Layer 7 of a small transformer language model trained on English Wikipedia (19 layers, counted from 0, width 128).
A neuron adds its activation times its output weights to the MLP's output. To switch it off is to set its activation to zero at one token and run the rest of the model.

Output weights of the MLP neurons that the questions are about. A number n stands for n times 0.0042.
n1: 32 -18 14 18 7 -17 -42 44 -21 17 33 -34 34 4 7 -38 21 -52 2 7 -13 10 7 38 41 11 25 -2 -18 -10 13 -1 -7 -6 13 -18 -3 -31 11 3 32 10 7 14 -12 -14 -10 -16 68 51 -21 -3 -7 -23 -27 -4 17 12 -22 7 -32 9 40 15 -18 0 -3 23 3 -3 48 24 -3 0 37 3 -1 0 -32 -21 -6 -18 -11 8 -15 19 -4 52 6 -21 -23 -53 29 13 -12 -8 22 17 -10 5 -4 2 23 -23 13 -21 -47 13 1 -5 40 -43 27 -17 -4 28 9 -16 11 -5 -23 -8 -29 22 8 -9 5 0
n50: -25 -12 43 -4 25 -22 6 13 8 -34 3 21 14 0 13 11 -10 32 0 -45 -6 -32 -9 4 -14 1 -23 -9 -3 21 -29 55 -13 6 6 39 6 22 15 -3 26 10 4 -17 39 -4 -4 28 15 59 5 -21 -30 -1 -18 -39 -8 -3 3 -24 23 -21 -6 -32 -2 -24 23 -8 4 -5 -30 30 1 49 -3 -8 -27 -37 15 15 -4 28 -65 -19 -10 8 3 40 -20 28 18 -18 -29 -8 22 6 -21 -39 -16 16 -3 34 -13 14 3 -10 50 -30 -30 -14 1 -5 -7 -16 -5 -7 21 -3 20 -11 4 4 -3 -9 -10 -22 37 -6
n51: -17 -15 30 30 -28 37 10 -24 41 -35 36 -32 -10 -6 7 60 13 -26 -8 22 27 13 -9 18 -17 6 -3 41 1 3 -40 27 1 -3 37 18 21 -31 -21 -17 30 4 1 -18 -37 -8 -3 -2 -43 -8 -31 47 5 -10 11 -1 39 -36 -11 28 -32 57 -22 30 34 -10 -30 9 -4 -2 -21 -9 21 -15 -17 -16 18 22 -23 21 39 -7 15 27 -1 14 15 28 -37 -27 -16 -33 -12 21 -29 32 31 8 -17 -38 6 7 -5 59 -33 -7 23 -7 11 -20 1 23 17 -5 -6 -43 -8 -6 8 12 1 8 1 -17 3 -3 -27 -3
n53: 8 19 -1 23 9 -20 3 31 12 15 -3 4 -28 56 -7 -5 -21 -13 5 33 1 7 6 -19 -43 21 4 6 16 -7 1 -39 -2 15 -62 30 -10 -44 -8 -29 21 42 -2 2 -1 4 -32 16 -6 17 38 -26 -11 28 3 -25 -14 21 -18 4 -33 -11 -39 -13 1 -38 18 26 -4 5 23 -19 33 13 -6 -9 -15 -18 -16 -25 -16 -5 25 11 -7 1 21 -25 -33 -20 -23 27 26 2 29 -24 -15 3 4 -5 -43 43 -50 -1 -5 -31 -9 7 7 -8 7 -45 13 -6 12 4 9 3 -6 -51 -5 3 19 -5 12 -9 12 -26
n70: 30 -50 -10 6 20 5 10 -2 -5 15 38 9 1 33 8 14 -9 11 8 22 35 7 41 34 -6 31 4 19 -22 -4 13 -2 -13 13 -5 10 4 9 -9 -34 -34 16 -32 -9 -41 8 9 -8 4 12 5 31 7 31 32 -27 -15 10 -4 13 -7 -23 -36 12 -10 -20 -5 5 -14 -27 17 -32 -23 -7 31 19 -3 -37 16 -9 -2 10 3 -18 2 6 43 -3 6 -33 -14 14 34 -25 6 -6 8 -11 36 -22 -20 -8 -17 -42 9 1 24 24 -6 -17 2 14 -1 -9 -2 -19 8 8 14 -59 -32 -5 -8 -26 -16 -10 12 -5
n81: 20 22 -13 -28 29 -14 -7 19 -6 9 -26 -7 -7 2 -5 -28 7 17 -10 -18 -30 -5 47 30 15 -21 -4 -9 21 -3 32 11 7 6 8 -10 -5 -3 -38 -7 -95 11 -19 -7 44 -17 -3 0 8 4 -21 -12 32 -33 -16 -32 -28 -4 1 -26 23 2 -8 12 17 1 -48 0 6 -5 -22 -22 24 4 -22 24 25 -31 -18 6 -10 9 -23 3 15 -31 -10 44 1 -12 24 41 -2 25 42 20 -26 22 15 8 -28 34 -1 3 3 -29 33 -5 16 -23 -9 25 6 1 42 14 12 20 -1 -12 24 12 20 5 -10 25 -16 -17
n82: -17 -43 8 -1 10 3 -1 13 7 -4 6 5 -2 -11 12 -27 5 53 -20 -15 -9 4 4 9 40 -1 22 -4 -26 36 8 12 -64 9 -40 6 -23 -14 -14 20 10 -8 16 18 -5 -14 0 -18 -6 -25 -13 37 15 15 42 -10 0 0 -11 6 15 0 13 -7 -79 -7 -27 6 23 -6 -14 -2 -1 4 29 -38 11 27 18 -47 -19 -16 -44 30 -42 13 -39 13 11 1 18 47 -14 2 -9 23 10 -5 -4 -20 -26 -20 -16 19 -12 15 8 -4 -6 54 -11 20 10 -6 0 6 -19 12 23 9 -2 -12 2 10 24 18 2 -45
n117: 17 -4 4 -3 6 10 29 17 0 15 9 -3 -30 -12 -5 -65 49 -1 35 -31 -26 14 -22 -2 -18 8 2 -25 -9 -9 48 14 -22 1 3 21 0 1 13 -14 -33 10 49 -4 -17 -2 -32 4 -44 48 -12 8 3 6 0 -3 -19 -19 8 -18 29 11 -27 -6 2 40 6 1 -40 3 -28 -11 18 -26 20 -10 1 1 1 16 -7 -12 -13 -4 7 0 35 24 -12 -1 -21 -41 -9 15 2 -7 2 2 2 3 -30 -17 -9 36 6 38 -11 -44 32 8 23 25 -1 -24 28 -16 -3 -8 21 6 7 5 51 -7 -3 -43 23 9
n144: -5 13 14 50 9 46 3 29 -27 4 29 -52 -13 -8 -11 -24 -21 20 -43 42 -19 -24 -4 8 12 2 -6 -11 -27 18 -1 -34 32 30 -2 -6 45 -17 26 4 -19 -41 -18 -4 -25 24 21 28 -30 -34 -16 3 -18 41 -58 1 3 33 30 41 7 38 4 -9 -5 13 43 0 -11 -36 21 -15 -3 -25 -30 -10 23 33 -4 -6 -7 17 15 -1 0 3 -1 0 -6 -13 17 40 -18 -10 -11 -5 15 -7 11 14 -10 -23 16 -15 22 -31 9 39 38 9 -10 -1 27 -18 -35 -7 -23 25 -1 31 -29 37 -34 -20 13 -31 -18 -26
n145: -26 -37 -16 -11 14 1 -3 -1 -15 -15 10 -11 -9 28 13 3 5 35 23 -11 -7 -33 -33 -11 -22 -27 -20 4 26 -1 -40 -24 9 25 -26 18 -12 -26 33 -1 10 46 -1 12 43 5 -7 1 -13 8 -11 6 -6 10 -33 40 14 -13 9 -5 24 17 5 -38 -26 21 16 -18 -4 -8 4 21 -69 -1 -26 -19 7 13 -22 -36 -15 7 -41 43 -21 5 26 22 -17 41 31 19 27 -17 0 -8 11 -23 54 21 15 -23 24 -8 3 24 -1 32 5 2 27 36 -45 -4 29 -10 14 8 -75 16 31 16 18 -1 29 -19 -3 -13
n186: 16 27 20 -54 -5 14 -2 -12 -17 0 -2 -19 -15 37 -61 32 14 16 30 -30 -33 22 -10 36 23 11 -8 1 -8 -18 -22 -4 -17 -11 5 16 -17 -29 9 13 -3 26 -3 1 4 18 0 -12 45 0 40 4 -8 2 38 20 -11 -26 46 -14 23 18 -14 -7 -17 -17 24 11 2 19 11 -8 15 10 3 -12 -4 44 34 -9 -18 -31 -55 -1 -12 -4 -34 6 29 22 12 5 5 22 -12 16 -7 -14 -6 4 -5 13 -19 -4 1 -2 -11 -16 18 23 8 -12 -14 -4 -13 33 5 22 31 -57 5 -14 -6 6 -11 -14 -24 29
n190: -14 36 -37 -55 1 31 -36 18 22 -20 36 -10 13 15 3 -21 3 61 24 21 -15 17 16 -25 3 -4 -41 -32 -17 -13 -8 0 13 -32 -48 20 -9 13 -16 12 -5 5 23 3 -29 14 2 -1 -13 -1 -21 -18 -2 15 -49 -2 13 16 34 0 -8 7 -13 -3 -36 -20 18 -12 -49 40 13 8 -47 -11 14 -9 -2 -16 16 44 -14 25 -17 12 -13 -21 5 26 -2 -17 -8 1 51 -5 15 -25 -1 27 -24 -20 -3 36 14 -1 -16 6 30 12 -5 6 17 -18 10 -11 -4 47 -10 -8 13 23 -4 30 7 -11 1 18 -3 45
n194: 25 -41 -19 16 -37 18 -25 15 17 2 8 25 -45 -30 20 16 8 17 -29 -9 2 33 7 -15 21 -8 21 3 44 -9 44 -9 -15 -22 18 15 14 -11 19 19 -22 -19 16 1 4 1 40 28 -31 -3 24 24 -1 -23 -27 -48 -1 12 -37 34 -35 -2 5 7 -7 -43 1 -6 18 11 14 22 -7 -19 -23 -4 28 8 11 56 -9 3 22 9 -40 13 9 -10 -31 17 -22 15 36 48 25 -3 16 -3 -26 -9 -6 10 26 -29 22 11 -5 -13 23 -17 -12 -6 -18 17 6 21 -4 -7 1 8 6 16 9 5 -34 -16 6 -3
n213: 13 -19 -19 7 -1 -15 16 -16 -14 17 -3 10 -21 -15 18 -14 -25 9 -56 6 24 7 13 -12 -12 3 -19 25 4 -24 1 34 -8 -13 4 -47 18 -9 10 -25 -5 5 -25 26 -33 24 -5 -6 37 -24 23 -4 -1 -21 -32 2 -14 6 14 -18 8 23 -17 40 -16 -4 13 21 18 -16 -11 23 -4 2 -38 -8 -1 -22 -1 39 -37 -15 -10 9 -37 -10 -18 1 27 0 -23 -25 28 9 -9 25 7 21 -67 -1 5 39 19 17 20 7 -27 11 -15 29 0 62 -32 -1 -7 -31 -18 -25 -24 6 -45 -5 -30 20 -31 -5 -1 38
n219: -17 16 -25 -24 -22 16 -10 -23 -8 -5 -4 26 -22 -4 10 3 -29 10 -26 12 30 35 -12 8 19 -13 35 15 7 -40 1 26 18 2 -43 34 -21 -30 -2 5 4 -22 26 31 -15 -45 46 12 -28 -40 -21 -14 25 -14 -18 -8 23 -9 6 8 12 -1 24 -12 -29 -21 18 1 -26 10 18 7 38 16 3 13 -1 -14 6 -25 2 8 14 15 -22 -13 23 -31 -36 -32 -42 10 -7 24 -31 -23 13 -1 22 -3 -24 -11 -3 16 5 38 -6 -23 5 -21 15 -13 2 10 18 27 35 -17 7 36 9 23 -15 19 -27 -4 -31 30
n227: -13 5 -5 -41 7 29 1 18 28 27 32 7 -24 -8 8 -21 -16 -10 -1 -35 -17 31 36 -1 -36 -13 -18 -12 -17 -18 -1 12 -14 32 48 -21 -24 36 -1 -7 -60 4 -8 15 -30 24 -18 -27 -12 7 17 15 -10 34 22 8 23 -5 -4 -2 -32 -21 -6 21 35 4 7 17 -27 14 -43 -36 -54 -43 -27 -16 -31 39 -60 -10 -2 10 -21 28 -1 -24 15 -6 4 -11 20 25 -40 -12 4 -29 5 5 -24 -2 -28 10 -27 -14 14 8 18 -13 11 -3 9 -12 8 -22 39 -1 -2 25 14 -14 -26 -11 -10 -10 12 12 6 13

Each question names a token from some text and the token that comes next. It shows the activations a of the neurons there, in the order above. A number n stands for n times 0.091.

Then comes g, the gradient of the next token's log-probability with respect to the MLP's output, scaled to length 1. A neuron's effect is roughly proportional to its activation times (output weights . g). A number n stands for n times 0.0038.

"e", then "h "
a: 1 -1 1 1 -7 -3 -1 0 4 2 -1 8 0 -4 0 -4
g: -33 -41 14 -16 11 -37 2 5 -45 17 -23 -7 -13 2 -10 9 -6 7 4 14 4 -5 -14 -29 33 51 -38 65 -11 -15 33 -9 19 -11 18 -6 42 -41 27 -36 -19 13 -1 1 -29 -9 17 -28 -34 -11 32 -6 -4 -42 -4 -10 -37 -8 14 19 -10 -1 6 42 -3 13 -31 29 -2 4 -39 21 -27 -3 8 5 11 16 2 5 36 6 12 1 17 25 2 -34 53 6 4 13 39 -20 -8 12 -14 10 12 11 -39 -7 -1 -18 25 52 -7 4 18 -60 -2 -6 -20 -5 54 13 21 -17 -29 -19 27 13 13 -23 -22 -12 23 13
Which neuron, switched off, raises the next token's probability most? n70

"ti", then "qu"
a: 0 0 -2 -1 -3 -2 0 0 8 2 2 -1 -13 -1 -1 -2
g: -11 -13 1 -58 -20 14 8 17 -24 8 3 28 -69 0 -6 13 20 -25 35 12 53 -24 12 14 3 -2 18 1 28 -28 -25 12 -23 -10 -27 -2 35 -4 -2 -7 29 -12 -28 20 -4 -27 -87 -24 18 7 -10 -4 26 -2 -19 -34 4 -17 1 -7 4 -14 -1 4 7 -9 46 4 -6 25 5 -18 7 -14 -10 11 -25 47 -45 24 14 -11 33 35 23 5 36 1 -6 -22 19 -7 -1 20 -15 -8 -61 9 3 24 28 32 -21 -23 20 -26 -12 39 8 0 -6 -54 2 13 -10 19 7 -6 42 5 -12 25 9 3 26 -1 -2 -21
Which neuron, switched off, lowers the next token's probability most? n194

"min", then "us "
a: -26 6 1 -6 -1 0 2 8 3 -1 -1 -2 -4 0 3 -3
g: 13 5 -11 11 6 -19 -10 31 -3 -37 -36 -2 -19 -52 -8 22 -2 37 16 -11 -7 -10 -4 -2 -11 14 10 10 17 28 -20 -8 -20 18 -49 -39 9 -14 14 -12 24 -15 27 17 -23 11 23 -8 16 30 -15 -10 20 -28 -24 -95 4 5 8 10 34 -14 47 14 29 2 0 19 -9 33 4 -45 -22 -6 29 -16 4 -32 -29 11 14 -1 14 26 -14 29 37 -4 3 -35 3 2 -13 27 -20 -1 7 6 4 29 -12 -1 -20 -11 26 18 -1 2 -3 11 -27 30 15 -21 7 40 -25 39 7 22 51 -2 -16 -23 -23 -67 -26 14
Which neuron, switched off, raises the next token's probability most? n1

"n", then "ine "
a: 1 -3 1 3 2 2 -5 -14 0 -2 1 -1 5 -7 3 2
g: 0 -49 -23 -6 59 -28 8 49 6 23 -10 -28 -13 45 -22 -12 -14 0 9 27 3 -13 -13 15 -19 -24 -7 5 11 -42 27 1 30 0 -12 -27 1 -2 -6 -37 -14 -14 5 25 4 19 21 14 3 -4 21 30 -26 3 -13 22 -5 -11 -27 -25 17 -41 8 35 -3 28 -3 5 -20 22 1 -11 -32 -2 26 1 22 -5 5 -6 -18 20 9 -47 -16 40 -7 35 -7 -11 -36 13 -11 30 -11 -45 14 -32 22 7 74 52 4 5 20 5 -7 35 -29 -27 17 40 18 5 19 22 -21 5 -18 5 -1 -13 -44 -14 -52 -8 -8 -10
Which neuron, switched off, raises the next token's probability most? n213

"us ", then "for "
a: 1 -4 -3 3 -1 -9 -3 -1 0 0 -18 10 -1 0 -1 -3
g: -22 18 15 0 -48 -16 -10 33 49 -23 7 -33 30 -35 1 20 -2 -31 -23 15 28 -33 47 -14 18 1 -19 19 -20 -18 18 -10 51 9 -14 -8 50 39 18 7 -4 -31 23 -5 -10 14 -35 21 -12 -53 29 33 -26 -14 28 21 5 -7 -47 -3 6 -31 50 -1 -22 -41 -9 14 1 26 -37 36 8 27 0 -20 -6 6 -17 7 -7 25 18 11 32 -6 5 -4 -17 -43 -23 16 -24 8 -14 -15 -22 -11 19 -5 16 15 -33 19 -3 -6 24 -1 -4 -23 21 -1 -1 44 7 0 -37 -28 2 5 5 15 41 -22 12 -32 -13 -3
Which neuron, switched off, lowers the next token's probability most? n186

"Sal", then "e"
a: 0 -12 5 -1 -6 -2 0 5 -2 1 3 -1 1 0 -6 2
g: 22 9 -23 -23 -19 -9 18 43 22 19 -41 -45 3 -33 3 42 6 24 -4 31 -15 34 -19 40 20 28 -44 -20 7 -11 -13 31 -9 17 16 -19 3 -6 21 9 11 -3 21 18 0 3 36 -13 -14 2 5 -15 25 -39 -31 19 -50 -33 -48 11 -30 20 -20 11 22 57 -7 2 2 17 -6 -7 -25 4 -14 15 -21 -25 0 4 -26 13 4 38 -13 -6 -2 -14 16 29 -32 4 -3 -23 -17 -2 50 -13 -13 -32 8 4 -8 -29 -6 25 31 24 29 -31 -25 -10 -21 -3 40 26 43 -9 -57 22 1 10 -29 -7 -1 26 -6 -21
Which neuron, switched off, lowers the next token's probability most? n50

"has ", then "a "
a: 0 -3 0 0 0 0 -11 7 -2 2 -1 14 0 0 -5 -2
g: 7 -11 20 -32 -7 39 4 12 2 16 10 8 4 13 8 7 1 -34 12 29 49 -29 44 16 14 -2 -29 5 3 -37 11 -36 22 -3 39 -27 -11 5 27 6 24 -21 1 -26 -3 15 35 25 19 -12 -27 -2 13 37 -24 -3 -53 9 0 -16 -31 -44 -26 -23 -20 9 -19 -8 -13 29 -6 30 -2 33 -8 33 32 -4 -27 -32 -4 -16 11 32 -13 -2 -3 -13 -25 10 16 -20 27 -29 15 34 15 44 22 -7 -30 -16 18 -11 -22 -8 8 11 0 -18 -54 6 4 -33 -12 -4 37 13 -33 40 -11 -3 -51 -62 21 17 14 15
Which neuron, switched off, lowers the next token's probability most? n82

"the ", then "following "
a: 0 -1 0 1 0 0 -4 0 -1 0 -2 -4 0 -2 -1 16
g: -34 -36 39 -20 69 -19 -1 -20 -15 22 45 -47 -37 11 -11 -1 41 -4 -33 24 9 42 -24 0 -19 34 11 7 10 -20 -9 6 14 -1 20 -13 -25 19 -10 11 -28 28 -34 -30 20 32 -14 6 -6 16 17 -43 21 4 -7 11 44 23 -16 -17 9 20 -19 26 28 -29 33 -12 2 -18 15 10 43 -10 2 7 -46 12 8 15 5 -4 27 -24 -7 -8 -33 -7 -20 14 -20 -3 -8 21 -9 28 -7 32 -27 -30 -9 -25 -3 1 -18 39 18 35 32 -36 -39 -5 3 -9 20 -21 -13 -15 37 -20 16 -25 22 -7 -32 -14 12 -21
Which neuron, switched off, lowers the next token's probability most? n227

"A", then ": "
a: -1 0 2 1 -1 -2 -1 -1 3 31 0 1 0 -12 1 5
g: 5 -40 2 -35 28 -5 9 33 16 11 -13 4 -14 6 -10 -13 18 -42 25 3 -35 33 15 -27 -19 -16 -25 22 -22 -32 14 15 7 -9 -19 1 -14 53 20 -8 30 -14 13 -8 -29 -12 21 -24 -2 22 4 -19 21 -14 17 30 -28 2 4 -18 -25 19 -35 -32 36 -31 7 -41 -21 31 19 19 27 -11 59 -5 -10 10 9 27 9 1 -26 -27 24 10 10 -44 33 6 4 -14 -41 -3 -14 1 1 -25 23 7 38 -17 15 -13 -12 19 -17 44 51 17 -17 -63 23 4 2 9 -44 13 9 39 12 1 -5 0 11 -49 18 -11
Which neuron, switched off, raises the next token's probability most? n145

"and ", then "replaced "
a: 1 -5 2 1 -5 2 1 7 3 6 -5 2 0 -1 4 6
g: -19 26 39 5 -10 -2 -17 19 -26 -33 43 -36 13 -11 28 -13 16 1 5 4 -17 -47 -16 0 -34 -19 -68 15 -23 -3 18 -6 -43 42 9 24 28 21 -19 -35 -32 18 23 47 -13 -7 -43 -23 -15 28 -4 -20 -24 -10 -8 25 -10 -19 1 3 16 -36 64 -9 28 -19 6 -11 -6 -21 0 -33 28 -19 4 -7 29 17 55 16 14 -24 19 -15 15 7 -10 18 -31 9 5 10 19 24 -7 14 1 16 -22 -30 -11 6 -22 27 -11 -13 -12 -19 -6 17 12 30 22 10 4 17 18 -12 -28 9 -1 -16 52 5 -23 -30 33 28
Which neuron, switched off, lowers the next token's probability most? n117

"and ", then "all "
a: 0 26 -1 2 -3 1 -1 5 -1 2 -1 2 -2 4 2 1
g: 30 -13 0 -23 -9 -23 13 -18 -2 -13 17 -6 -27 12 -20 26 -2 41 14 -16 26 14 4 13 -1 12 -1 -2 -6 -6 -1 17 31 13 14 -7 -48 -3 17 -43 -19 -39 9 -5 -19 -14 15 25 5 -59 37 12 -8 -25 -23 -6 18 31 -7 -7 25 -8 -12 22 23 17 -34 24 -29 61 4 -45 -6 5 -12 23 -3 36 -25 -37 -12 17 60 -8 -19 -21 -41 -1 -1 -13 -29 -31 -14 34 -6 -7 -7 -21 -22 -3 -4 3 34 -18 -31 62 16 5 -18 11 -26 26 6 24 42 17 22 9 2 14 31 -17 -31 29 30 -6 -40 -18
Which neuron, switched off, raises the next token's probability most? n50

"ward ", then "ob"
a: 4 0 1 -2 0 1 1 -2 -3 -6 0 -2 -4 -3 -4 -4
g: 10 -14 8 -1 20 21 -6 -29 -26 18 -10 -20 -15 -43 4 -15 -14 17 -8 -16 -2 -19 40 27 -5 -19 3 -19 39 57 -20 43 -1 7 6 28 47 -25 -26 34 10 24 -47 -51 11 -4 -29 -33 0 54 -20 12 8 -15 -26 -10 20 -17 32 9 32 31 -12 -30 1 11 -11 -3 28 -6 32 -37 6 -14 -8 -30 16 -31 -2 -22 32 -43 -1 -22 3 2 23 10 -2 18 28 6 -4 -1 2 29 46 11 -10 -12 4 11 -26 15 -31 -46 21 21 5 14 6 4 9 -30 -6 -11 -5 -4 -10 -47 -33 31 5 24 3 -40 45 -3
Which neuron, switched off, lowers the next token's probability most? n219

"\"", then "). "
a: 2 1 -6 -2 0 3 -3 0 2 -2 13 1 0 -1 -2 -5
g: 41 18 34 5 17 30 -16 14 12 21 -11 15 -25 -2 -49 14 -16 -36 -4 -12 34 -14 -50 16 -8 20 -21 20 7 -4 -31 31 7 -30 27 19 -13 8 3 14 43 6 -27 -17 -20 -21 -11 -24 -33 1 -9 21 32 -5 -8 -3 19 23 -18 3 5 32 25 22 24 20 -49 -9 -19 35 19 16 16 3 -21 14 4 -24 -5 -20 19 -20 -56 -24 -6 5 5 51 11 11 -24 4 47 7 -2 -15 -21 -20 -9 -28 -26 0 32 10 -36 12 -14 -1 9 -11 -4 4 27 -20 -21 -13 69 42 -26 -7 15 -21 -13 23 12 -32 -18 -53
Which neuron, switched off, raises the next token's probability most? n51

"miss", then "il"
a: 0 1 -3 -1 -15 7 -2 3 1 -3 2 -1 0 -6 -3 0
g: 38 13 42 -44 1 5 7 -29 -33 -23 -1 -12 -26 19 -45 -10 13 -21 23 14 51 -26 42 8 -6 -1 45 -20 -15 -9 -23 -47 28 8 14 -20 -7 18 30 13 -23 28 12 1 25 -23 -5 4 41 0 29 0 -18 -11 -16 3 35 28 20 29 -13 7 -21 -35 18 -32 -7 -9 -25 -19 35 -6 1 -7 10 26 -13 -14 18 0 -42 -19 -26 17 -51 -17 8 -19 -31 14 9 15 -3 -13 2 60 32 31 -5 24 4 20 37 -19 -5 -36 -9 20 -11 10 -8 -7 9 -3 5 -2 22 35 -32 -47 23 -41 7 3 0 -22 -17 -14
Which neuron, switched off, raises the next token's probability most? n70

"X", then "2"
a: -4 1 0 0 -3 2 0 2 1 24 -2 2 0 -6 -2 -1
g: -6 -5 6 -25 -1 -8 14 -24 7 36 -18 13 -17 17 -15 -33 -18 59 17 37 8 -7 -17 47 30 41 -5 -24 -33 23 -27 -23 -26 15 -10 50 40 -7 6 -42 -10 5 -21 8 21 15 -24 13 16 -16 -32 -6 44 -16 -12 -50 39 21 21 -3 -33 14 -11 -1 -43 10 10 -6 -25 24 -10 -28 -25 5 3 -7 -22 7 -12 27 9 3 -17 22 6 -16 -4 -13 -23 -8 52 5 -24 -18 2 -15 -43 -22 -7 -22 -32 29 30 -11 -1 -30 23 20 -2 3 -3 29 -4 -46 41 14 21 12 -24 31 -8 0 30 3 19 -8 -18 50
Which neuron, switched off, lowers the next token's probability most? n145

"arg", then "eting "
a: 1 -2 3 0 0 0 9 0 2 0 -15 3 0 -4 2 1
g: 47 0 -5 17 -20 -1 16 20 -22 -30 36 -34 -19 16 -3 -42 16 -7 7 -15 21 34 -6 -17 26 -9 2 45 4 26 -21 5 12 -11 14 2 40 48 -62 -24 5 -22 32 7 13 39 16 48 -20 9 10 -37 -8 13 -22 -4 8 -9 19 -1 7 -9 5 -23 -13 -16 -66 0 1 3 29 2 -1 11 17 -11 4 -30 -28 32 -13 -8 -17 -3 25 -6 38 12 -19 -8 49 5 11 -15 46 -1 -22 -18 -17 -24 8 -29 -10 -28 -6 18 17 49 6 -8 18 -8 -40 2 -52 19 -12 -21 -59 -2 9 -28 -10 8 -8 21 16 -4
Which neuron, switched off, lowers the next token's probability most? n186

"M", then "ach "
a: 1 2 1 0 1 0 -4 0 2 -3 2 1 0 0 -1 0
g: 31 16 -2 -3 -1 -21 28 32 -10 23 8 19 -14 22 -43 23 -14 -35 -32 31 20 -27 19 -21 -11 1 41 17 -23 -66 13 10 -11 -9 -27 3 7 -9 -43 -19 41 -31 -36 -33 32 -8 1 -33 11 8 0 13 12 -12 -26 12 -9 13 17 43 2 42 5 -3 -21 31 20 -3 -32 -14 24 39 -10 5 13 -23 -6 -12 -43 -11 6 -5 -20 0 -29 -28 12 9 -36 -30 -17 10 30 -3 3 -18 -34 -11 21 13 -8 -15 -9 -37 17 3 -27 36 10 -28 12 6 -13 -17 20 3 -17 -1 2 5 22 59 44 37 -4 25 17 47
Which neuron, switched off, lowers the next token's probability most? n82

"un", then "its "
a: -6 0 0 1 0 4 0 -2 11 -1 -1 -1 -5 -4 -15 8
g: 28 -51 -22 5 -4 33 6 -32 16 -29 -7 0 -13 32 -5 24 0 -46 32 5 11 11 -2 -6 -7 -19 -18 -19 -1 -18 -39 -4 2 0 -17 -29 -4 39 5 18 14 -19 4 16 8 19 0 -30 12 -18 10 -68 6 50 -22 -22 -46 27 31 -16 -27 -27 -4 20 9 -15 7 2 9 7 -6 9 43 -20 1 -10 -1 -29 -8 -5 -28 -22 -7 -25 17 -3 -3 -5 40 48 -27 -42 -9 0 12 34 -16 43 7 53 25 -36 17 13 -35 -6 14 42 20 12 28 9 -34 1 18 18 3 9 -49 46 29 -13 -14 15 -1 3 20 -8
Which neuron, switched off, lowers the next token's probability most? n219

". ", then "Her "
a: 25 0 -5 0 0 0 -2 -11 11 0 0 0 -1 3 -2 0
g: 23 10 -21 7 -17 -8 13 -2 -67 -1 -8 -10 -8 0 19 -14 -50 -4 27 -46 40 -1 13 14 -38 5 -38 -27 -5 -20 -13 -3 5 10 24 10 28 8 3 -21 13 -18 -23 -16 17 -4 -32 21 14 73 -42 -20 7 -39 -8 17 -2 -2 4 11 14 -1 32 -72 19 -17 -13 16 13 3 -18 1 -44 26 21 -2 10 17 -45 -2 17 16 15 -38 18 0 -11 29 40 -20 -11 17 34 12 -5 -3 34 -1 20 31 -28 3 33 -31 48 -6 -22 10 23 -1 6 -17 17 9 21 -9 15 -23 -41 6 7 -1 -11 -10 7 42 11 -20
Which neuron, switched off, lowers the next token's probability most? n1

"war", then "head "
a: -1 4 8 -2 1 -2 3 0 -5 -1 2 0 -2 -4 0 -1
g: -47 -1 30 44 -5 -27 -9 -11 34 -31 -35 -9 -18 0 -23 11 13 -26 -2 -11 -3 35 -24 29 -7 -9 -17 -15 -33 -9 -12 3 -7 3 -19 -4 1 15 -2 13 -2 -3 -1 23 -4 -12 22 -18 -17 -14 9 0 -12 -3 1 12 -20 5 16 49 -24 9 -18 54 -7 25 -2 -20 -41 23 11 11 -5 -32 -13 -5 22 50 -13 36 41 21 -23 5 -35 34 1 11 21 -11 -41 23 -33 -32 25 10 16 14 -2 -26 -4 -19 -12 44 -2 -71 11 -8 34 10 58 -18 8 -33 17 39 -19 -35 8 29 17 29 -6 23 -30 22 7 -26
Which neuron, switched off, lowers the next token's probability most? n51

"Der", then "ry"
a: 6 17 -5 1 -18 2 0 5 -3 1 4 0 0 -1 0 2
g: 3 35 -2 55 -3 28 5 -7 37 7 14 -8 -10 1 -12 3 14 -10 -25 41 -16 7 -15 11 37 -4 11 -51 -40 20 37 61 5 -47 -30 -21 -12 -21 -17 0 -3 22 -16 -34 86 -2 12 -30 21 -27 -3 3 34 -58 14 15 0 -5 -45 -34 -21 -40 -3 12 -16 34 -7 -22 -15 18 -32 -7 -18 -3 -16 8 19 10 14 20 1 19 15 -12 22 -36 -26 20 9 0 -17 -20 -6 33 -17 -20 14 -32 -2 13 13 -5 6 4 37 40 -11 -26 2 -2 20 13 -1 5 -22 -2 -30 5 -14 15 -4 25 -11 3 -20 26 5 1
Which neuron, switched off, lowers the next token's probability most? n70

"A", then "l "
a: 2 0 3 1 1 -3 -2 2 0 -3 1 -4 0 -1 0 10
g: 50 -7 -11 32 2 -21 -4 -27 -15 6 -6 -16 71 -20 -40 2 -18 -48 -13 7 -20 -10 21 21 -18 6 -5 32 -4 8 10 -6 14 -37 38 4 -1 45 35 21 -36 -47 -21 0 29 18 11 -55 -7 -2 -19 33 20 -7 22 10 24 -12 -33 -8 -19 4 36 12 -1 7 -31 11 -14 2 -19 -20 -50 -14 -34 -23 -43 28 -24 10 10 7 7 -3 12 11 30 35 -33 -19 -9 -4 27 -34 -7 -3 -18 9 19 -4 39 17 5 8 13 18 7 7 -11 -45 -3 -4 31 26 11 -26 27 -16 14 5 44 8 38 -12 -25 -21 -9 7
Which neuron, switched off, lowers the next token's probability most? n227

"di", then "v"
a: 2 -2 -1 2 -2 0 -2 -3 2 -2 2 -1 5 -7 -12 -2
g: 24 -10 -34 2 15 22 -1 24 7 28 -25 -6 30 18 -51 -13 15 -40 3 -31 -5 -5 -1 -9 -2 29 28 -2 -24 3 25 5 2 10 12 13 -13 -33 -40 -3 -21 -30 -37 -19 10 13 -52 18 20 -20 30 -14 30 -24 13 9 -26 54 -2 -19 -7 -7 39 13 21 -30 20 2 15 19 -11 2 -38 -8 -39 -9 -21 6 -22 -3 -15 -36 -33 -18 -16 40 27 1 34 -2 35 15 12 31 -17 12 -14 -19 17 26 18 47 42 -25 36 28 -1 -35 -11 -13 10 -13 51 12 16 -6 4 -19 7 -51 26 -7 -4 -25 8 -3 -37 25
Which neuron, switched off, lowers the next token's probability most? n219

"Chinese ", then "prec"
a: 0 7 1 0 1 -6 0 1 3 2 0 2 -3 -3 -5 -2
g: 14 -18 7 -13 -6 3 -27 23 25 36 39 44 9 -10 -6 -28 -16 46 42 27 21 17 40 -13 11 34 17 -6 -40 32 -41 -2 1 2 -34 -20 12 6 -29 3 -50 -10 -19 -44 -26 -18 14 22 -6 3 -40 -26 55 -9 12 -27 1 22 -29 -2 -7 43 -4 -32 -47 -1 1 -14 5 18 33 -42 -1 10 -10 -5 23 6 -35 14 22 15 -34 -24 -6 15 -12 51 6 -7 33 17 20 18 -37 9 2 11 -8 -23 -17 -8 -25 -5 -9 33 -5 11 13 -37 -8 -11 24 19 -8 -21 15 40 5 -7 -14 -31 13 -8 4 25 -8 -25
Which neuron, switched off, raises the next token's probability most? n81